Layer 8 of a small transformer language model trained on English Wikipedia (16 layers, counted from 0, width 96).
In attention head 0, each number of a token's query is one row of weights dot the token's vector x plus its bias. The head spreads its attention over the tokens so far by the softmax of query dot key.

Query weights of the head. A number n stands for (n - 500) times 0.00071.
q0 (bias 0.101): 483,729,453,416,503,472,601,441,495,366,549,596,398,545,512,436,640,410,587,593,505,320,274,511,549,487,458,695,378,553,399,663,381,535,511,395,318,446,402,489,487,698,605,448,450,323,467,160,418,669,495,621,531,621,614,555,528,393,422,573,335,669,546,611,399,471,731,453,529,492,490,516,435,558,516,432,536,514,637,565,282,560,400,486,464,494,452,303,456,516,498,590,497,534,583,495
q1 (bias 0.059): 370,589,533,487,346,414,619,509,533,620,583,581,580,358,473,444,450,470,447,305,548,511,420,616,621,528,591,379,592,390,543,510,413,374,593,560,637,488,344,438,666,580,535,531,328,401,515,550,460,684,422,397,401,685,361,431,334,496,377,391,590,462,687,345,683,441,409,515,418,516,517,608,631,470,609,519,663,524,453,606,408,442,573,569,436,613,498,474,510,524,583,660,540,402,639,434
q2 (bias -0.197): 494,434,339,405,540,421,543,373,597,632,369,389,732,422,673,384,440,526,602,434,291,444,672,574,547,302,384,427,535,492,606,522,433,498,531,264,606,500,674,543,357,530,588,546,477,365,458,577,605,418,417,480,460,526,440,572,541,620,440,351,410,530,548,349,553,573,460,530,606,498,448,419,489,428,465,613,507,456,387,434,483,642,557,434,503,450,562,328,554,677,535,554,313,569,635,658
q3 (bias 0.329): 339,484,629,359,590,423,489,512,526,381,434,692,509,559,498,610,365,424,316,609,488,678,315,509,420,565,543,393,557,599,507,393,526,523,555,494,629,553,633,409,412,437,446,433,675,301,565,343,687,459,542,569,491,587,491,435,624,527,631,336,433,468,495,562,554,475,425,492,598,487,504,413,459,604,386,634,509,434,521,486,424,555,512,476,597,590,400,621,485,534,499,480,580,601,415,414
q4 (bias 0.109): 305,604,344,216,363,413,425,612,628,456,714,603,543,432,281,418,583,479,529,478,352,475,694,413,511,396,526,489,561,472,491,672,376,596,498,276,349,507,338,422,449,624,344,546,599,406,673,714,505,541,379,447,534,645,827,506,557,454,379,450,544,434,452,600,577,469,475,587,532,668,542,551,324,475,213,574,607,499,403,576,322,540,421,352,440,669,671,484,645,492,489,404,368,573,637,733
q5 (bias -0.386): 628,519,394,478,516,353,601,397,545,578,617,337,406,366,634,530,329,506,284,247,618,434,458,590,506,641,427,396,479,654,534,273,418,485,542,745,341,456,578,473,518,414,609,563,552,495,530,453,532,471,641,412,443,798,420,501,409,554,431,587,448,671,456,703,346,507,692,422,380,504,501,488,442,382,442,572,458,550,582,582,555,516,460,733,703,520,365,634,237,628,438,556,340,450,501,628
q6 (bias -0.285): 420,443,592,525,617,603,713,523,613,498,354,446,618,437,584,513,505,603,595,304,308,488,629,496,384,455,346,478,484,471,491,455,447,766,675,507,579,258,433,449,424,579,419,527,468,598,493,478,603,420,460,235,619,487,376,612,315,472,468,584,322,382,431,589,477,550,629,404,485,524,569,678,474,584,395,438,536,461,426,579,518,448,524,619,679,517,444,473,685,335,403,446,543,591,415,564
q7 (bias 0.387): 593,557,430,590,405,465,598,618,499,643,397,625,727,410,416,740,460,544,845,501,403,440,501,472,615,553,484,347,461,577,542,448,503,612,424,125,610,391,454,339,590,694,381,577,533,289,633,422,598,721,432,553,513,368,763,498,463,589,586,472,572,516,421,374,597,278,138,773,452,567,553,540,465,527,508,265,584,520,123,374,503,485,295,472,273,573,606,469,855,390,548,330,714,561,540,362
q8 (bias -0.063): 575,506,507,539,501,542,505,323,387,513,606,478,580,334,533,453,666,735,365,493,592,476,585,595,568,484,557,464,464,450,609,597,373,482,501,534,453,523,278,521,453,393,511,526,611,616,506,524,410,576,477,397,511,477,509,370,324,585,435,302,464,692,530,530,335,638,336,395,466,380,493,443,457,617,440,551,673,518,527,449,501,582,530,555,473,676,447,765,560,626,606,278,370,481,546,595
q9 (bias 0.395): 492,430,542,569,452,598,585,494,389,612,436,384,462,651,448,555,533,509,439,420,583,369,509,441,436,410,751,614,517,587,590,552,465,728,647,481,503,620,336,484,287,431,463,716,604,566,559,314,310,621,627,445,352,534,483,287,549,434,509,339,429,481,551,566,404,519,456,512,610,505,623,533,435,660,354,478,441,449,430,341,522,440,453,609,337,544,564,567,598,377,447,505,443,556,415,485
q10 (bias 0.390): 453,536,436,488,482,303,637,554,469,511,398,589,501,423,528,447,628,542,562,586,580,556,409,508,357,394,526,558,518,447,338,572,374,809,694,703,489,671,529,491,414,584,386,694,460,424,610,586,390,493,386,640,545,400,407,373,596,524,163,284,456,590,351,355,516,451,473,689,493,596,492,495,257,680,533,390,658,497,687,446,461,437,462,498,492,394,574,720,415,493,570,371,484,501,575,384
q11 (bias -0.383): 355,426,399,464,486,600,617,485,554,439,462,586,497,750,481,490,495,561,333,476,610,420,537,648,360,534,455,477,475,491,551,488,671,471,385,551,433,687,585,254,291,570,599,504,525,724,564,605,307,514,443,484,399,496,443,407,529,603,377,446,502,516,498,600,468,364,579,519,361,429,499,598,609,660,403,648,464,541,467,391,365,469,441,449,677,494,612,526,465,575,481,426,591,656,639,509
q12 (bias 0.279): 369,399,549,559,624,319,456,553,534,574,618,494,534,433,592,485,495,574,715,595,561,390,600,389,620,340,387,431,444,607,566,555,538,421,394,298,635,517,367,217,613,630,539,476,700,726,466,397,504,345,195,494,694,408,563,572,366,439,379,502,700,663,548,364,480,357,571,532,487,526,429,479,486,444,504,680,451,464,498,679,460,586,514,668,351,646,385,526,442,302,476,499,450,531,394,430
q13 (bias 0.009): 519,590,481,458,516,521,589,609,544,553,493,528,396,376,665,400,601,513,471,491,438,539,442,575,335,317,613,677,431,521,509,645,438,614,309,369,348,658,504,633,425,477,800,541,444,477,569,448,543,393,679,420,469,415,561,289,473,471,511,484,294,427,580,690,447,598,524,381,392,349,575,403,547,512,583,563,546,424,546,606,467,133,465,569,527,455,379,707,632,565,601,338,519,433,624,518
q14 (bias -0.224): 531,429,296,239,609,358,480,679,546,305,360,484,461,564,458,330,528,610,613,472,365,392,559,595,458,393,612,466,351,414,566,456,517,428,479,369,491,432,535,503,496,596,454,600,548,479,521,450,630,428,492,536,527,466,562,695,596,467,626,561,506,703,670,561,532,409,540,268,495,359,406,429,417,538,650,633,514,550,582,451,363,614,489,581,458,692,611,424,342,702,617,470,449,467,552,708
q15 (bias 0.472): 485,460,533,554,505,541,507,614,524,577,808,462,475,519,323,677,388,465,475,594,390,487,357,557,647,367,662,523,562,509,407,529,503,604,510,202,972,378,475,371,731,487,571,516,666,361,490,451,484,469,407,481,602,477,664,515,483,435,511,680,611,573,282,394,477,521,674,572,554,517,463,352,410,556,386,235,602,542,451,543,562,541,455,437,144,503,495,462,465,440,631,429,600,419,599,441
q16 (bias -0.123): 664,576,417,464,557,418,365,462,583,374,426,499,526,459,468,603,341,487,519,492,561,538,490,555,563,439,540,506,498,544,410,592,632,483,652,418,462,378,421,457,379,569,585,622,378,528,492,490,401,561,424,516,530,546,304,418,397,568,526,669,598,583,436,532,509,489,560,532,481,351,609,299,454,458,491,446,464,427,446,531,481,611,618,553,469,453,480,614,642,543,528,586,555,445,572,339
q17 (bias -0.107): 436,534,537,422,542,456,475,463,478,612,546,406,583,511,524,507,634,564,525,406,735,415,408,431,361,529,466,533,378,423,573,479,504,516,551,534,505,305,393,273,503,353,500,450,431,541,613,497,573,562,474,280,687,316,540,590,485,665,538,573,438,454,462,605,596,485,704,475,584,573,702,265,465,428,547,267,572,559,609,420,625,511,436,527,410,465,424,689,502,455,523,452,276,462,576,482
q18 (bias -0.256): 598,520,548,233,575,676,527,536,693,572,515,560,646,451,484,485,406,410,600,480,483,507,499,593,594,316,547,534,643,591,558,529,431,345,463,440,490,469,665,430,425,477,429,502,563,466,484,466,510,374,409,312,443,484,505,425,668,456,427,349,370,672,603,495,369,656,490,548,471,553,458,534,570,462,251,439,549,579,545,591,423,739,414,516,303,374,315,601,594,605,586,611,360,451,533,497
q19 (bias 0.507): 500,531,557,577,568,619,510,503,326,735,572,388,417,466,411,592,449,504,702,385,610,330,519,508,313,240,595,593,487,512,390,683,424,492,356,634,630,409,236,509,535,568,252,720,701,537,491,405,598,484,365,653,482,346,688,347,606,363,417,656,566,439,559,481,594,693,386,753,497,522,490,291,385,615,636,378,659,498,428,638,556,618,310,404,433,345,686,530,505,365,609,321,488,434,561,486
q20 (bias 0.020): 328,503,417,531,570,475,559,557,616,562,519,522,629,392,553,357,619,698,456,527,462,348,497,350,604,603,478,432,597,557,534,576,449,569,524,579,439,655,484,371,571,379,413,452,425,472,375,422,638,426,226,256,314,582,409,806,610,649,453,674,418,520,502,519,549,652,338,380,479,338,698,470,645,656,550,446,456,519,401,472,359,460,614,517,382,625,613,534,438,569,696,631,578,356,260,592
q21 (bias -0.267): 531,586,422,582,402,669,551,600,705,541,467,594,446,518,539,275,522,459,547,414,641,510,446,536,384,567,354,447,712,433,560,313,355,454,525,401,473,499,420,591,259,580,371,512,453,429,281,448,430,668,399,568,613,457,737,526,558,409,189,371,386,459,520,646,570,648,571,575,676,464,586,481,478,533,502,445,411,602,473,487,690,499,489,497,504,477,468,397,525,554,536,384,477,407,629,459
q22 (bias 0.490): 461,556,404,541,406,468,531,659,463,557,550,505,317,466,605,387,461,512,500,402,395,291,503,451,426,439,507,532,399,491,646,623,403,496,578,281,540,575,319,449,521,527,497,531,396,674,490,467,603,576,469,559,349,400,475,633,604,530,315,447,662,393,253,323,608,435,472,484,639,646,289,572,571,388,505,537,672,580,549,676,602,318,717,543,482,616,669,465,677,352,520,467,580,581,561,687
q23 (bias -0.003): 364,402,322,499,769,592,500,429,541,470,543,629,496,475,424,376,660,710,435,718,396,496,323,525,401,505,451,584,523,393,612,540,405,492,492,463,258,677,479,378,251,474,403,579,435,571,619,700,437,514,617,585,603,395,529,537,422,585,519,399,734,510,560,436,578,518,326,422,543,563,499,524,447,700,506,608,533,719,420,501,610,390,506,333,432,748,352,440,526,322,536,472,370,641,524,534
q24 (bias 0.282): 488,477,469,519,524,565,454,462,474,481,615,454,434,479,440,438,593,435,636,747,514,504,477,356,600,468,592,499,539,649,437,467,430,410,691,421,621,417,356,584,372,481,447,472,851,557,454,336,443,541,542,322,481,355,470,351,445,443,666,676,509,557,287,342,443,389,806,640,591,539,440,341,376,418,333,513,522,478,427,449,468,491,615,569,477,493,571,664,420,325,575,650,532,552,806,477
q25 (bias 0.542): 424,389,557,634,533,407,413,744,464,435,409,448,525,647,550,596,273,393,657,532,586,416,551,439,527,219,412,566,501,641,769,574,438,386,563,484,708,306,499,249,468,473,591,354,692,360,543,278,557,602,318,620,541,614,532,536,469,467,492,421,762,517,415,451,277,563,766,637,456,535,413,434,529,504,519,447,487,322,266,367,619,790,761,585,559,669,435,496,358,474,479,502,389,456,607,511
q26 (bias -0.020): 620,423,405,280,492,375,319,420,359,629,628,531,491,630,489,650,466,403,486,669,439,513,341,561,674,409,456,532,399,447,705,348,617,610,418,471,493,494,626,394,571,471,592,369,451,545,514,280,457,622,592,648,537,583,750,489,381,479,690,526,440,590,561,476,463,570,563,667,320,486,540,646,171,463,478,647,541,393,626,524,271,606,406,547,348,559,540,407,420,647,507,393,322,436,560,473
q27 (bias -0.237): 524,695,506,473,358,594,530,524,634,447,442,671,525,396,505,464,435,451,537,609,511,650,459,654,644,612,467,546,447,462,552,483,482,343,478,541,657,443,541,772,590,497,420,430,451,544,511,489,451,574,571,518,505,733,643,438,807,563,589,640,273,431,383,321,496,463,529,425,487,564,520,612,358,439,572,586,390,609,395,526,403,451,217,526,595,386,501,254,423,637,431,469,393,502,346,326
q28 (bias -0.183): 400,376,345,466,562,496,503,427,543,375,525,578,442,586,451,614,550,592,434,615,498,568,536,434,526,565,553,524,703,500,697,592,578,616,425,715,476,418,560,437,576,533,711,445,450,666,269,615,469,409,461,344,489,391,597,623,349,631,424,466,649,533,635,505,623,362,440,444,734,634,536,607,446,314,510,556,288,491,525,490,283,511,452,322,677,566,288,499,347,645,478,571,368,589,455,415
q29 (bias -0.172): 369,647,527,464,579,682,588,389,582,664,491,549,447,538,651,487,561,485,262,535,598,238,668,499,586,323,616,442,664,333,452,481,647,575,558,527,445,493,417,580,295,693,397,593,386,511,326,511,568,496,525,568,563,436,477,477,356,526,355,592,221,638,419,502,405,511,652,549,621,416,501,423,484,532,618,410,335,636,433,539,561,541,520,361,540,570,381,527,478,331,326,604,668,362,488,388
q30 (bias -0.363): 520,457,384,570,408,627,544,592,587,580,342,360,511,176,497,472,543,597,543,628,535,199,567,532,464,570,292,489,530,367,502,514,575,379,504,382,523,355,529,548,600,616,586,639,385,483,524,667,694,462,395,665,412,713,346,656,672,581,630,577,478,397,693,521,599,385,550,527,555,496,415,702,540,483,575,411,435,465,408,574,302,478,491,463,552,380,454,318,306,623,444,620,590,575,403,458
q31 (bias -0.266): 393,721,473,514,527,611,456,515,764,398,493,443,400,393,654,508,354,445,424,347,629,412,666,484,544,456,500,515,631,384,657,354,464,547,738,352,576,501,489,538,347,501,442,513,432,466,278,295,544,544,435,490,516,570,378,736,360,431,583,475,651,535,353,346,429,563,355,429,428,600,500,502,598,468,586,463,361,460,548,520,436,482,452,632,662,568,531,382,500,519,657,497,455,566,546,475

Each question shows a short text with each token's key, already scaled and adjusted for position as the last token sees it. A number n stands for (n - 500) times 0.0018.

Then comes the last token's vector x. A number n stands for (n - 500) times 0.012.

0 "(": 453,626,599,577,646,595,513,512,583,548,690,385,442,557,470,322,357,549,571,595,487,474,625,496,466,557,486,548,574,545,474,497
1 "188": 301,525,718,318,806,608,641,389,544,315,587,494,385,552,527,265,441,622,590,492,515,716,558,582,327,207,336,625,788,473,626,621
2 "2": 313,491,636,318,871,629,658,487,541,368,677,520,384,544,517,222,492,695,525,483,531,623,541,482,271,193,223,474,714,478,676,585
3 "–": 346,551,619,391,874,572,634,496,547,300,587,577,375,611,498,170,496,623,519,455,483,670,463,539,285,238,229,554,703,500,597,659
4 "194": 310,589,613,435,759,597,642,418,469,364,638,555,432,532,436,147,510,688,603,474,379,639,409,576,230,312,271,606,697,499,686,629
x: 419,525,419,410,645,286,339,743,465,485,462,726,581,233,580,625,407,452,643,471,569,480,558,482,376,419,466,709,694,489,366,575,435,402,615,342,414,528,409,453,660,469,492,695,673,522,598,716,427,540,209,578,566,613,583,466,314,301,341,433,592,316,706,478,507,415,157,427,591,649,452,489,392,371,686,706,446,406,299,618,723,509,511,597,418,451,724,732,551,324,563,336,556,526,439,393
Which token does the last token look at most? 0 "("

0 "Czech ": 463,626,584,580,650,585,519,489,575,551,669,387,439,575,450,330,364,554,582,585,478,471,619,485,450,549,493,549,565,554,470,494
1 "director ": 374,673,699,493,813,579,624,291,641,457,749,545,360,527,509,210,370,764,635,621,528,532,423,616,244,161,237,497,617,616,614,552
2 "of ": 213,526,735,394,758,731,671,354,611,507,757,650,314,506,518,222,528,733,602,475,419,599,451,553,430,285,291,565,640,590,559,651
3 "documents": 306,580,701,368,792,523,749,394,468,474,727,673,272,487,626,289,415,731,600,512,434,533,512,618,263,193,260,582,638,607,627,535
4 "\n": 246,691,668,542,803,624,783,577,580,448,844,524,389,498,577,221,287,617,490,499,577,470,564,481,316,282,231,517,524,366,610,379
x: 102,464,736,481,482,201,529,723,304,616,678,718,590,296,657,507,601,560,568,512,445,310,323,382,450,350,539,448,367,578,555,585,387,607,541,601,563,599,447,278,519,474,541,398,717,520,501,586,675,391,436,646,513,538,538,413,608,496,303,291,335,427,359,306,739,537,317,665,515,631,560,449,596,411,493,422,594,304,430,702,585,466,635,396,477,574,611,770,506,449,512,486,393,479,494,422
Which token does the last token look at most? 4 "\n"

0 ".": 468,624,586,568,649,592,511,517,573,547,687,397,450,572,455,335,352,542,575,591,493,473,626,494,462,560,496,554,554,551,477,474
1 "\n\n": 377,775,708,597,807,608,648,580,565,446,748,445,427,530,491,258,264,601,595,435,544,520,781,406,334,459,304,572,502,403,620,538
2 "===": 226,693,852,481,842,603,651,723,464,338,534,469,387,290,566,342,433,494,698,451,438,599,711,337,369,532,330,726,541,440,808,662
3 "Life ": 319,649,859,515,814,543,618,535,487,355,508,562,374,421,495,239,308,629,630,433,472,638,584,433,278,412,341,531,684,518,737,656
4 "after ": 273,677,878,560,755,637,693,452,524,450,607,663,507,324,488,209,290,583,670,398,429,603,591,537,461,437,396,521,794,465,736,703
x: 537,452,488,397,584,487,583,548,261,456,618,633,683,426,577,602,389,401,654,481,467,395,619,272,405,280,521,476,445,507,560,538,392,588,612,484,568,578,637,349,571,568,413,667,906,547,469,577,508,508,377,472,310,590,558,615,494,386,403,167,527,625,560,61,598,431,321,586,505,551,488,498,382,319,440,391,509,334,75,476,645,653,514,504,757,601,518,587,588,576,561,445,546,401,732,491
Which token does the last token look at most? 2 "==="

0 "ch ": 470,621,589,576,647,603,520,492,582,561,687,395,429,572,463,312,349,558,581,591,487,472,624,487,468,544,491,541,563,546,472,488
1 "Č": 289,663,722,513,706,715,711,333,717,505,602,691,304,613,512,212,459,612,633,310,431,443,552,450,315,317,268,600,660,468,521,565
2 "i": 339,534,712,426,672,533,644,405,608,393,638,558,286,501,523,291,437,708,658,418,345,513,422,378,369,301,255,564,508,460,610,507
3 "ha": 421,535,644,402,663,520,673,423,596,349,570,534,266,602,622,185,442,606,660,502,372,559,476,489,367,219,307,488,465,482,695,494
4 "ř": 447,513,730,400,606,573,628,336,600,370,592,553,359,694,603,196,526,624,665,411,404,494,494,473,279,285,293,508,522,358,617,572
x: 279,456,478,402,560,399,292,783,637,663,376,482,440,368,468,643,614,492,431,243,591,561,424,501,412,313,365,541,613,486,579,689,229,499,663,313,479,476,486,484,571,393,504,628,545,351,470,777,623,560,238,630,491,313,398,280,575,419,565,416,655,454,554,385,587,429,337,434,433,502,561,419,256,601,504,427,722,448,421,634,515,490,795,598,605,688,685,589,616,484,578,514,476,809,598,316
Which token does the last token look at most? 0 "ch "

0 ") ": 468,618,575,580,658,588,519,502,580,553,692,390,435,574,463,326,348,548,572,601,488,473,620,495,464,538,490,547,561,544,466,478
1 "against ": 222,713,651,554,720,671,752,389,490,457,816,697,306,563,477,136,424,673,593,505,335,773,571,601,336,248,231,557,524,488,579,708
2 "those ": 251,589,682,575,698,586,679,398,615,518,910,795,306,572,476,198,451,598,668,425,265,664,512,642,367,163,297,607,501,457,437,612
3 "from ": 174,651,764,442,714,722,627,420,656,506,833,730,334,479,517,178,455,628,527,412,289,736,663,633,345,176,243,533,559,500,553,770
4 "three ": 256,616,761,461,827,640,714,337,669,505,807,629,334,539,503,275,406,645,719,357,233,712,598,638,351,99,278,631,639,494,415,620
x: 328,500,279,634,568,403,433,838,486,504,599,705,428,484,518,515,460,510,579,371,420,534,548,609,501,349,593,588,219,504,549,417,229,648,612,493,434,546,466,368,645,520,426,498,671,512,528,674,455,419,471,610,396,475,452,335,552,657,242,252,457,505,477,159,476,584,378,469,788,618,455,518,456,427,566,578,427,431,277,415,906,485,516,558,618,710,464,676,618,524,514,281,392,547,706,412
Which token does the last token look at most? 3 "from "

0 "celebri": 467,622,594,588,627,574,507,502,571,571,691,391,442,571,470,331,360,556,592,598,498,459,618,486,454,538,492,543,550,556,488,471
1 "ties ": 224,623,726,524,645,619,679,397,566,511,791,660,188,593,575,147,425,658,601,473,367,559,470,499,247,145,359,583,553,434,503,598
2 "and ": 243,614,682,367,698,610,790,590,497,497,716,579,219,522,491,219,433,687,567,559,447,653,485,575,301,125,275,704,440,426,574,543
3 "brands ": 222,604,730,504,711,593,666,461,549,451,676,642,97,539,623,283,495,756,620,600,401,558,511,634,331,119,309,627,394,462,596,505
4 "to ": 152,486,748,432,578,615,832,569,573,469,774,616,162,443,530,207,438,764,536,508,213,732,547,632,507,213,310,628,513,542,505,713
x: 407,600,475,389,577,367,276,766,415,412,397,413,595,531,612,464,594,487,562,457,337,510,353,483,335,275,550,492,287,443,717,307,393,675,548,579,611,601,464,428,532,499,307,572,680,652,517,710,620,782,432,445,544,542,554,465,465,650,337,356,412,492,489,234,627,489,262,620,453,672,307,417,414,439,566,344,616,411,266,529,808,514,553,562,788,531,608,662,643,380,383,383,465,445,722,556
Which token does the last token look at most? 4 "to "

0 "41 ": 469,625,568,576,656,597,509,499,584,552,684,400,444,575,458,324,345,544,574,578,486,486,621,491,458,550,491,542,560,557,464,492
1 "thousand ": 210,609,706,443,799,665,774,442,594,384,630,607,331,573,507,226,252,671,684,500,363,705,546,465,369,209,449,637,546,514,477,748
2 "men ": 372,622,713,538,796,528,647,522,567,392,756,587,227,649,516,167,274,688,699,383,249,667,536,623,279,94,390,640,461,530,458,573
3 "with ": 205,501,701,461,719,574,668,503,574,537,761,682,304,490,486,228,339,645,659,447,237,618,577,673,316,145,258,637,467,443,486,623
4 "the ": 317,472,724,481,757,637,741,464,653,527,755,694,340,585,614,298,335,602,725,417,399,576,617,746,354,222,382,659,490,448,465,681
x: 453,447,394,628,696,419,394,612,544,469,482,655,503,542,637,447,480,498,414,411,226,579,380,532,401,368,762,484,225,468,610,433,195,603,629,515,602,481,409,241,574,637,456,524,692,597,677,633,410,576,501,573,404,374,508,442,583,711,290,209,377,391,600,245,504,602,240,538,603,800,413,480,482,502,575,560,505,498,340,643,774,558,528,688,463,496,652,535,536,404,350,365,406,641,455,524
Which two tokens does the last token look at most, in order? 3 "with ", 4 "the "

0 "playing ": 466,613,596,576,642,583,514,497,578,576,686,396,442,568,469,320,362,553,578,606,483,480,614,495,474,552,491,543,561,553,479,496
1 "left ": 324,578,770,511,806,631,631,402,612,517,723,664,329,564,558,95,398,584,615,494,228,802,483,587,437,170,424,645,639,488,530,637
2 "half": 324,448,708,379,818,559,722,361,579,575,704,695,517,588,512,291,346,581,706,401,392,732,553,586,479,202,314,600,730,470,538,625
3 "back ": 456,547,685,427,735,688,668,358,639,653,694,703,358,542,542,133,371,549,690,404,350,778,537,566,379,229,385,519,647,360,547,613
4 "for ": 307,632,783,399,807,665,673,426,573,548,689,778,411,451,529,178,416,602,635,465,307,721,643,576,420,395,271,547,635,483,575,754
x: 421,364,395,529,686,482,581,711,338,285,514,705,488,481,501,579,438,337,547,297,347,339,363,382,414,353,544,566,486,522,547,479,264,464,542,460,520,500,499,432,424,637,409,555,764,794,666,476,529,495,427,648,489,602,426,550,417,597,284,178,477,584,470,282,609,466,238,634,536,698,548,619,419,453,615,428,447,428,191,476,717,566,458,625,600,453,595,739,628,568,593,289,516,570,801,475
Which token does the last token look at most, and with what share of its attention? 4 "for ", with about 50%

0 "000 ": 460,625,579,576,652,585,526,507,580,556,690,401,444,571,457,320,342,557,578,598,489,493,620,493,456,537,500,547,554,562,468,497
1 "fans ": 316,615,701,583,721,569,706,469,566,481,798,675,225,613,581,141,291,694,643,554,394,612,413,562,297,114,295,530,493,590,553,511
2 "attended ": 340,705,790,454,774,526,710,492,638,579,714,586,279,629,489,172,333,712,635,468,441,699,585,595,358,169,393,531,480,502,484,669
3 "the ": 447,454,860,420,826,604,775,479,764,545,728,594,328,615,582,300,335,660,732,433,427,645,583,604,457,302,438,606,495,554,394,738
4 "contest ": 468,721,797,400,797,670,741,347,796,609,736,580,311,726,581,267,356,633,641,504,434,751,604,525,386,186,308,517,473,618,503,647
x: 446,588,570,335,411,379,448,577,424,526,526,634,379,604,627,438,532,403,641,385,448,354,604,419,471,408,595,540,600,387,590,468,102,624,582,465,526,681,457,518,595,704,543,537,757,588,637,484,325,540,300,435,598,477,441,446,624,589,301,250,441,509,348,225,484,493,256,629,599,604,695,496,378,507,445,353,546,272,422,440,755,461,667,550,596,655,680,581,584,388,535,197,390,673,700,474
Which token does the last token look at most? 3 "the "

0 "illustrator": 468,617,596,571,635,575,507,506,553,568,696,388,444,558,462,334,354,557,572,617,516,470,627,510,454,553,484,533,555,559,496,479
1 "\n": 242,645,691,555,819,633,781,580,573,495,867,515,345,550,532,221,329,637,527,495,577,419,589,458,327,237,195,508,496,302,601,375
2 "- ": 234,607,727,578,840,687,695,512,558,404,837,515,298,500,547,272,300,676,619,523,497,546,637,412,409,297,252,446,506,435,574,523
3 "Voj": 228,583,741,582,694,677,698,416,678,469,767,559,267,617,541,246,485,598,637,406,554,464,455,458,279,246,273,522,599,414,602,544
4 "t": 309,555,739,536,648,523,623,573,522,438,681,648,536,570,516,362,515,714,678,404,396,488,423,368,325,284,234,515,542,488,684,459
x: 303,371,494,388,642,583,557,673,423,501,553,560,548,447,510,513,433,701,569,399,524,460,320,506,504,330,547,525,695,608,483,552,455,499,424,452,538,487,578,455,391,483,483,730,706,269,811,642,571,524,178,559,371,462,506,606,393,627,371,392,481,445,534,80,612,390,337,436,600,555,545,450,145,670,620,505,843,266,375,528,586,422,587,793,541,347,482,605,625,366,458,533,432,711,380,465
Which token does the last token look at most? 1 "\n"

0 "also ": 462,621,586,577,651,599,518,510,589,558,699,383,437,553,468,321,350,561,579,598,487,481,615,499,479,545,499,541,548,553,456,491
1 "was ": 352,721,679,465,707,706,773,516,663,426,802,567,386,508,584,149,378,654,556,492,497,602,654,522,406,138,288,457,408,593,462,764
2 "a ": 261,496,716,410,837,602,871,424,650,435,763,413,400,573,558,268,330,590,650,487,438,560,623,541,533,178,216,526,435,563,435,701
3 "starting ": 352,476,708,450,780,645,738,352,741,603,670,606,363,489,525,194,315,543,613,539,287,698,568,472,408,328,319,465,603,577,472,803
4 "guard ": 471,575,744,428,807,618,762,308,543,580,767,622,306,539,522,232,409,606,590,491,415,648,539,471,501,283,328,490,564,493,538,683
x: 498,485,424,310,409,555,589,553,252,483,472,808,482,410,444,403,424,579,756,407,338,391,593,368,671,337,465,688,490,559,499,645,356,652,631,562,401,507,395,444,549,653,259,605,744,728,595,447,437,509,188,451,529,487,506,530,517,484,429,212,508,386,397,333,421,384,317,620,699,593,536,478,326,410,615,575,423,451,493,306,683,471,468,629,614,471,846,684,469,384,558,398,566,647,713,430
Which token does the last token look at most, and with what share of its attention? 2 "a ", with about 40%

0 "brands ": 456,617,592,585,643,581,507,510,581,564,690,394,412,567,479,325,366,559,582,612,488,475,611,510,468,538,492,547,544,557,480,473
1 "to ": 124,488,706,450,613,642,823,553,551,447,814,613,166,421,527,146,423,777,568,551,229,727,517,619,498,207,287,608,599,549,520,671
2 "promote ": 192,665,767,510,711,659,759,496,593,611,652,611,268,417,525,227,401,691,667,512,299,739,556,538,396,360,405,640,483,526,532,674
3 "products ": 232,491,748,485,695,530,726,471,552,478,621,645,159,492,560,268,422,717,587,589,406,672,531,706,389,216,322,593,416,566,554,541
4 "through ": 128,484,748,459,704,573,781,480,628,605,667,592,174,385,479,260,364,632,566,576,322,767,548,683,461,246,369,630,579,537,523,707
x: 477,456,584,495,572,436,373,685,278,470,465,507,641,555,546,544,559,344,600,455,339,337,436,524,383,378,510,459,351,417,664,325,255,590,763,582,688,553,444,484,485,523,214,565,706,662,425,660,550,636,542,534,385,546,665,550,507,591,252,279,439,510,499,264,568,515,246,737,476,658,497,457,375,391,551,401,598,337,306,394,840,413,486,484,736,583,663,569,682,438,435,452,463,389,694,559
Which token does the last token look at most? 4 "through "

0 "Czech ": 463,626,584,580,650,585,519,489,575,551,669,387,439,575,450,330,364,554,582,585,478,471,619,485,450,549,493,549,565,554,470,494
1 "artist ": 398,664,764,507,750,502,672,327,527,477,645,517,279,573,495,260,349,772,659,601,499,509,560,623,245,140,227,447,614,550,645,559
2 "and ": 264,601,707,305,693,623,833,523,463,482,693,558,310,518,492,311,439,676,649,639,510,557,502,565,314,149,213,652,494,442,574,546
3 "illustrator": 370,607,735,409,648,512,706,419,377,499,755,603,245,509,523,369,382,711,618,612,559,561,577,687,192,147,228,594,548,522,653,571
4 "\n": 230,655,704,552,798,634,798,596,552,482,820,512,377,530,586,264,317,630,507,502,580,379,594,476,334,259,209,522,513,316,599,380
x: 135,438,693,483,458,170,560,680,294,611,613,661,586,256,641,533,585,534,565,455,446,305,296,396,424,343,527,461,303,635,567,646,411,650,542,517,560,664,475,296,523,466,612,412,735,485,519,596,683,417,473,616,540,508,550,452,652,521,312,360,299,468,374,292,732,564,313,640,533,634,522,409,609,363,498,435,562,333,444,716,613,482,636,441,469,555,606,770,492,410,544,471,356,497,472,430
Which token does the last token look at most? 4 "\n"

0 "\n\n": 467,640,591,592,652,585,516,513,566,555,688,386,447,559,464,328,349,545,573,586,512,465,639,472,456,569,491,547,549,534,488,477
1 "With ": 108,628,796,554,749,620,774,359,574,366,641,658,497,290,583,181,318,691,641,422,427,566,543,531,362,497,278,476,760,379,621,702
2 "the ": 266,540,766,432,742,650,823,366,613,404,651,632,473,452,623,285,348,586,712,462,458,530,551,602,432,508,400,563,638,395,563,741
3 "sudden ": 248,585,779,510,804,640,867,380,528,476,587,699,563,575,521,213,304,559,649,366,437,699,650,597,394,367,382,458,657,475,629,749
4 "popularity ": 281,593,777,482,784,685,767,377,610,549,590,730,387,546,602,170,356,506,669,489,472,690,608,563,380,284,385,474,454,554,532,740
x: 422,487,499,513,622,369,575,430,383,591,524,592,585,572,705,546,464,550,741,399,342,496,407,432,458,513,457,441,549,425,613,502,378,617,629,516,566,556,365,377,561,665,333,588,787,727,415,496,277,338,397,620,570,419,283,444,573,579,457,150,649,432,526,235,446,358,361,691,431,635,560,498,308,381,463,595,428,421,305,422,722,535,509,699,585,744,688,507,547,390,710,183,382,611,483,545
Which token does the last token look at most? 1 "With "